Layer 6 of a small transformer language model trained on English Wikipedia (9 layers, counted from 0, width 64).
Take only the direct path to the model's output, skipping the later layers: a vector added to the residual stream pushes a token's score in proportion to its dot product with that token's output vector.

Output vectors of the tokens that the questions are about. A number n stands for (n - 500) times 0.0035.
"in": 594 424 559 385 450 456 555 395 416 470 553 299 421 455 315 576 445 489 563 517 678 463 492 489 509 445 552 307 503 544 465 380 503 534 545 433 636 609 474 524 573 574 349 604 668 524 583 691 444 337 373 732 623 345 308 635 502 736 444 605 361 726 385 455
"ter": 538 688 353 408 268 509 443 341 553 739 444 420 618 380 719 704 642 759 463 379 657 548 531 364 540 750 517 457 616 321 438 686 853 581 822 579 181 272 403 296 492 343 689 456 588 111 408 413 271 597 585 572 628 286 259 522 403 588 572 535 622 463 421 397
"u": 687 570 476 619 476 377 413 623 386 405 577 338 448 673 520 450 674 536 537 527 400 546 319 350 725 585 536 414 283 614 644 573 519 527 713 497 353 646 555 427 591 501 451 594 441 720 458 532 453 444 376 548 485 261 575 478 484 541 450 245 651 441 393 349
"ord": 272 524 606 450 430 602 332 472 489 377 380 470 390 583 267 503 711 537 391 564 660 372 567 589 495 531 599 240 677 575 244 493 518 644 595 534 343 507 443 345 671 517 577 559 312 581 547 621 714 452 593 422 641 213 254 772 257 603 539 444 979 540 326 543
"av": 601 557 625 466 455 583 857 482 553 622 618 424 518 276 542 481 612 293 533 426 400 459 361 497 595 251 745 418 693 711 397 291 597 433 611 461 324 542 621 286 562 369 416 585 637 538 491 455 418 436 340 461 676 333 300 635 353 469 518 600 651 742 335 462
"*": 383 496 406 579 727 583 433 494 408 522 529 589 707 428 556 578 442 530 482 423 502 667 347 592 543 428 747 379 665 708 371 519 369 531 654 465 424 310 536 401 434 339 446 309 604 508 609 668 268 438 581 349 508 568 451 494 376 443 570 455 616 569 477 472
"y": 632 526 585 602 630 468 503 299 601 540 651 607 443 537 362 530 535 528 465 236 518 436 446 531 284 614 344 362 387 650 369 805 601 428 346 590 535 313 654 748 386 658 683 529 388 737 369 479 608 391 311 503 490 499 335 553 588 287 398 502 620 611 421 413
"om": 369 663 544 584 660 318 598 394 621 594 585 446 534 596 499 637 570 562 500 385 293 415 516 174 560 314 316 549 401 793 480 421 411 528 438 538 175 439 690 677 399 431 537 544 568 562 238 548 568 718 412 416 659 375 238 682 406 453 516 686 659 667 320 608
"w": 570 524 655 585 463 415 594 533 222 430 436 671 345 437 424 656 540 533 601 567 460 544 508 440 453 386 527 499 397 728 264 630 585 637 734 536 313 297 322 619 637 531 491 523 555 313 463 619 392 694 230 693 513 662 479 488 585 333 471 311 555 410 293 683
" that": 545 542 487 540 365 545 392 504 612 455 374 467 511 290 445 665 422 393 559 534 553 535 640 356 578 498 478 664 746 570 503 626 484 496 331 306 254 628 362 529 413 438 511 320 515 550 542 534 435 537 414 483 570 477 474 674 507 575 591 531 721 446 475 480
"est": 422 495 534 573 344 427 567 344 363 768 443 271 322 397 583 608 800 232 548 541 440 318 789 325 689 339 430 471 567 658 571 654 475 611 630 413 647 300 292 528 402 570 735 623 286 385 644 421 368 641 567 813 513 582 219 459 571 466 563 473 473 627 408 456
"an": 546 637 660 667 518 614 618 606 360 587 527 322 687 461 545 321 409 512 419 684 402 299 459 409 565 484 407 483 476 499 578 430 494 349 677 383 594 382 411 522 458 462 410 660 520 462 340 355 712 431 513 441 629 335 512 647 632 565 434 508 293 706 518 450
"her": 502 524 689 755 377 394 488 546 443 519 222 428 485 462 572 787 643 576 211 202 534 374 522 728 726 545 447 528 359 384 313 813 403 565 864 461 42 482 509 348 533 545 724 442 335 437 189 635 431 452 609 527 774 340 402 480 535 317 584 813 738 533 526 330
"ie": 580 524 501 395 524 593 423 484 309 810 583 482 446 298 538 604 473 476 558 457 363 555 471 657 209 302 505 225 447 637 481 641 521 346 626 484 657 486 297 500 694 521 542 570 536 408 514 560 370 473 430 344 754 428 428 556 503 661 466 454 726 693 434 465
"ine": 695 524 489 524 447 524 367 462 554 556 577 480 465 306 166 641 505 328 485 398 597 663 505 437 427 490 687 240 534 558 396 378 501 434 559 494 714 491 361 487 563 496 483 605 527 319 527 673 515 300 581 556 637 261 167 775 542 790 517 833 375 777 443 291
"ur": 528 524 647 513 531 561 401 400 246 539 375 345 653 634 506 792 906 510 552 426 229 348 482 587 538 461 595 411 452 537 604 439 510 643 653 350 403 364 556 538 710 475 373 575 384 627 549 518 517 270 386 494 474 371 600 795 574 365 484 240 550 608 307 465
"d": 714 451 597 135 407 490 633 561 630 661 710 467 648 716 510 536 411 555 577 317 546 539 480 420 493 309 518 510 584 546 482 316 493 514 510 599 304 446 594 571 430 624 558 330 523 234 424 484 539 617 382 749 650 389 663 498 540 442 493 77 765 194 510 386
"um": 663 543 644 652 739 389 402 376 414 555 497 652 410 496 493 718 623 459 705 649 346 459 561 296 476 555 523 360 610 654 547 150 491 513 605 541 205 531 554 488 604 509 348 621 366 469 559 271 520 421 319 428 677 408 531 465 395 560 523 485 389 650 447 488
"re": 294 585 392 522 632 554 302 554 543 792 420 390 538 513 509 305 626 419 540 340 469 422 536 791 274 418 529 376 373 724 286 340 747 536 672 415 376 495 463 450 541 449 548 708 384 513 459 541 244 652 317 711 495 405 561 818 607 660 520 466 452 354 478 652

Each question shows what one neuron of this layer's MLP adds at an activation of 1. A number n stands for (n - 500) times 0.0025.

n71: 545 664 563 475 536 566 606 526 455 536 621 326 593 406 528 465 430 382 481 493 445 356 631 471 575 487 337 437 361 515 574 500 498 344 468 527 519 470 585 557 400 401 328 603 654 536 372 492 690 618 611 411 426 348 640 537 537 481 498 387 430 776 434 565
Which two tokens does it push up most, strongest first? "an", "om"

n32: 420 496 490 462 509 454 520 573 368 335 491 528 579 611 413 538 406 411 458 588 482 662 435 497 625 395 571 517 319 514 633 613 572 653 566 435 477 696 570 338 500 489 528 494 434 313 595 515 516 550 575 469 436 597 651 482 539 499 492 483 346 426 502 473
Which three tokens does it push up most, strongest first? "u", "w", "*"

n216: 524 541 367 410 465 566 472 386 585 430 597 509 649 369 576 429 581 608 455 747 565 474 472 558 537 369 533 636 410 336 437 601 359 457 529 630 564 683 553 509 436 484 452 489 506 334 575 540 484 416 365 424 510 607 517 444 478 439 507 628 521 611 626 443
Pushed up most: "*"

n48: 389 313 522 447 478 496 548 507 399 448 448 391 540 454 507 413 241 228 486 545 630 601 607 510 503 674 598 454 452 333 529 634 611 428 368 363 364 540 681 605 577 625 382 454 594 458 594 509 377 741 455 486 543 583 593 299 549 478 655 507 743 518 563 485
Pushed down most: "ur"

n127: 414 405 445 634 466 493 627 681 561 483 406 455 352 566 466 436 514 477 388 311 387 601 369 614 452 512 703 591 461 476 528 488 460 514 392 517 464 486 419 590 506 728 524 503 467 468 566 391 664 566 532 376 418 472 415 561 668 610 639 546 579 450 375 588
Pushed up most: "ord"

n221: 503 641 466 437 620 526 496 544 567 541 536 516 374 469 559 501 432 692 461 461 414 417 434 524 554 493 521 522 514 480 329 580 473 515 569 555 522 501 506 530 534 618 557 455 419 410 633 500 470 498 393 524 505 432 658 531 680 533 230 537 389 188 536 543
Pushed down most: "av"

n197: 605 570 583 393 624 531 566 653 441 423 519 426 508 505 605 511 490 483 532 417 527 569 656 540 531 509 411 592 226 438 536 473 498 468 436 370 520 505 663 511 644 510 587 388 335 357 796 334 597 528 512 583 463 558 413 551 396 509 561 448 357 589 550 283
Pushed down most: "ord"

n153: 470 781 398 568 464 480 559 395 756 538 502 451 351 554 574 651 519 531 544 562 426 488 531 371 516 617 514 435 592 455 461 379 582 505 552 559 452 571 530 566 554 540 529 597 429 344 487 393 411 531 539 542 600 469 403 437 498 448 282 489 467 444 403 457
Which two tokens does it push up most, strongest first? "ter", "um"

n22: 421 256 420 518 579 422 554 448 487 708 516 451 464 492 614 414 492 470 485 582 607 335 421 544 649 541 353 272 561 436 529 727 433 484 493 414 645 575 468 430 524 401 492 434 439 568 769 594 447 707 338 597 591 367 518 575 520 590 510 357 585 412 477 491
Pushed up most: "est"

n66: 653 594 395 439 496 551 496 537 458 522 462 328 506 526 585 507 578 351 625 439 420 725 687 359 626 593 435 562 486 548 454 325 617 527 499 582 482 556 539 533 399 598 576 554 494 305 548 556 488 303 527 697 259 522 530 433 514 623 367 552 396 492 455 430
Pushed down most: "ord"

n35: 475 477 404 482 359 689 527 560 533 524 479 522 628 475 591 505 571 608 351 430 503 519 413 316 561 571 283 502 579 421 481 654 459 503 557 539 527 395 370 407 551 643 629 398 708 579 604 496 420 428 557 641 486 708 406 289 386 550 580 361 482 342 390 586
Pushed up most: "ter"

n57: 704 508 374 514 451 315 495 453 600 393 470 563 622 690 607 504 448 592 586 565 575 603 461 556 589 413 433 510 475 360 578 454 581 439 491 620 513 507 583 618 491 344 434 406 529 429 601 411 499 440 388 493 620 550 688 449 487 479 450 379 496 612 392 355
Pushed up most: "d"

n113: 392 717 536 504 553 462 621 607 477 538 508 444 483 567 514 472 438 603 435 555 526 530 569 468 416 559 519 506 549 332 505 524 559 456 364 513 552 496 532 477 470 773 635 457 341 445 458 353 331 500 447 635 298 433 671 527 461 642 303 452 429 458 561 625
Pushed down most: "av"

n170: 493 572 538 408 588 456 632 492 510 589 611 348 411 627 366 578 476 450 468 585 378 349 698 608 448 388 469 442 406 395 484 432 524 518 437 349 606 574 502 548 542 608 584 584 491 606 454 540 454 428 443 607 560 567 385 615 420 545 323 466 489 569 444 575
Pushed up most: "in"

n209: 533 435 461 326 459 633 405 571 585 508 449 541 510 641 536 474 411 554 399 526 647 337 507 581 632 511 433 363 503 402 506 615 489 528 386 508 505 453 504 518 519 506 421 427 428 719 536 278 506 525 559 596 490 710 523 434 662 525 546 398 580 439 589 604
Pushed down most: "ine"

n126: 567 516 351 577 518 605 304 457 486 808 509 404 589 556 608 537 491 576 501 456 506 406 456 357 538 577 402 548 333 542 457 469 388 582 402 564 571 482 532 523 320 506 510 526 425 634 484 497 467 399 526 670 440 453 585 566 474 429 407 495 469 499 516 588
Pushed down most: "av"

n36: 451 534 467 590 529 598 376 329 451 361 446 508 489 586 494 769 469 519 717 439 476 540 294 607 505 478 569 524 478 523 464 602 566 438 537 522 534 464 483 551 405 535 459 360 450 407 665 502 365 484 477 477 525 693 402 465 524 704 231 528 622 449 574 498
Pushed up most: "*"

n242: 455 439 512 606 560 403 558 602 365 560 484 551 316 482 418 471 371 553 445 547 472 636 507 521 514 353 516 711 377 585 397 628 340 560 527 486 400 356 525 433 488 595 486 420 473 518 446 491 574 320 583 486 366 676 562 638 710 442 675 377 595 511 411 487
Pushed up most: "w"

n102: 526 497 522 399 619 651 549 581 524 554 623 494 352 538 636 564 471 425 569 446 493 411 429 539 493 387 463 753 598 462 425 481 597 462 443 448 437 662 474 617 442 327 520 501 482 591 462 506 418 430 442 342 462 487 504 564 548 562 517 444 549 516 392 398
Which two tokens does it push up most, strongest first? "av", " that"

n83: 583 668 635 505 419 654 521 460 533 377 592 464 542 499 407 524 475 476 538 523 394 548 635 517 507 607 421 608 510 516 724 639 581 457 630 268 445 429 520 541 405 454 363 312 474 594 474 510 506 351 644 457 413 573 331 521 336 515 365 517 342 515 554 534
Which three tokens does it push up most, strongest first? "an", " that", "ur"

n124: 408 418 619 611 429 434 465 514 461 490 448 465 546 710 510 525 464 608 501 642 593 268 518 683 316 587 370 556 412 559 616 380 710 495 452 614 520 536 632 474 487 458 381 628 554 469 491 286 451 513 434 636 537 285 432 577 487 379 437 593 484 503 474 439
Pushed down most: "*"

n123: 419 382 436 619 421 503 380 366 627 327 514 509 396 447 713 467 569 376 430 453 453 680 447 527 686 711 599 663 582 375 453 487 419 475 475 545 483 565 394 304 636 487 527 532 692 383 551 247 407 450 391 521 515 527 582 583 617 619 390 503 394 411 664 497
Which two tokens does it push up most, strongest first? "ter", " that"

n162: 456 495 470 544 357 450 520 330 543 525 463 572 609 588 510 489 428 331 561 445 691 555 541 542 439 487 506 639 445 620 570 537 644 516 555 467 387 514 428 467 377 561 485 667 566 447 487 443 316 643 520 393 364 619 654 390 380 427 411 583 639 549 486 432
Pushed up most: "ter"

n196: 486 396 513 352 361 467 337 597 322 608 601 505 415 444 476 544 440 540 470 570 555 560 622 561 490 540 566 553 754 452 404 565 520 534 475 543 597 438 229 575 350 678 440 442 446 331 607 489 508 526 455 552 417 506 344 367 405 558 388 558 674 631 509 732
Pushed up most: "est"

n135: 520 579 457 469 443 684 486 471 584 485 504 444 493 520 545 559 525 598 549 589 579 549 467 566 481 357 611 591 412 300 388 517 372 535 491 355 545 384 377 502 571 317 475 482 416 453 723 557 526 474 524 450 419 479 721 626 449 486 408 423 516 708 591 514
Pushed up most: "ur"

n165: 534 574 314 574 419 309 390 276 663 490 557 633 506 412 307 303 193 410 492 625 460 821 554 466 720 598 391 549 417 385 456 457 619 572 436 330 570 502 688 551 524 512 504 483 556 448 565 455 573 500 570 664 489 404 351 366 430 410 403 787 694 514 636 663
Pushed up most: "ine"

n79: 536 574 334 483 416 566 371 497 551 543 625 550 500 554 523 473 418 693 668 484 546 427 573 433 378 416 460 508 427 635 522 555 580 489 538 462 413 411 462 478 541 617 616 512 542 173 449 356 469 443 383 493 550 559 611 309 556 527 437 662 358 554 428 671
Which two tokens does it push up most, strongest first? "ter", "w"

n215: 638 482 616 500 292 423 651 461 548 533 552 579 314 391 527 468 534 760 372 506 362 485 714 554 636 512 333 497 325 639 465 614 509 521 646 560 700 438 535 465 586 322 672 576 457 445 478 410 412 644 523 614 407 494 405 532 332 352 589 466 286 520 456 597
Which two tokens does it push up most, strongest first? "est", "w"

n211: 530 418 496 393 349 439 454 449 453 322 453 517 668 609 596 514 622 679 490 643 316 473 452 564 777 477 465 519 513 620 454 419 483 590 527 557 362 463 566 641 557 555 575 568 534 480 420 541 482 332 446 485 617 493 576 560 429 443 508 442 414 537 335 463
Which two tokens does it push up most, strongest first? "ur", "u"

n80: 528 589 513 375 481 684 411 532 724 484 366 437 502 564 590 331 493 569 600 446 409 526 542 576 365 551 536 509 531 647 389 536 457 472 334 494 549 633 390 545 420 436 592 551 441 544 609 474 410 492 469 587 309 566 541 530 529 470 480 635 522 525 525 361
Pushed up most: "re"

n147: 400 524 570 499 499 508 524 377 441 423 460 667 459 520 388 492 588 466 691 513 524 584 607 459 450 485 478 711 683 516 418 614 387 536 330 395 633 412 419 528 467 408 452 507 574 540 517 495 489 499 500 353 376 522 535 547 511 528 414 543 538 426 439 469
Pushed up most: " that"

n164: 446 462 445 472 448 431 467 478 771 478 611 474 395 304 426 338 372 383 442 569 562 393 619 422 772 696 441 694 558 532 571 499 497 540 452 446 493 706 730 469 489 462 466 486 577 507 516 472 456 363 562 702 431 541 535 341 392 369 445 453 603 384 654 526
Pushed down most: "ie"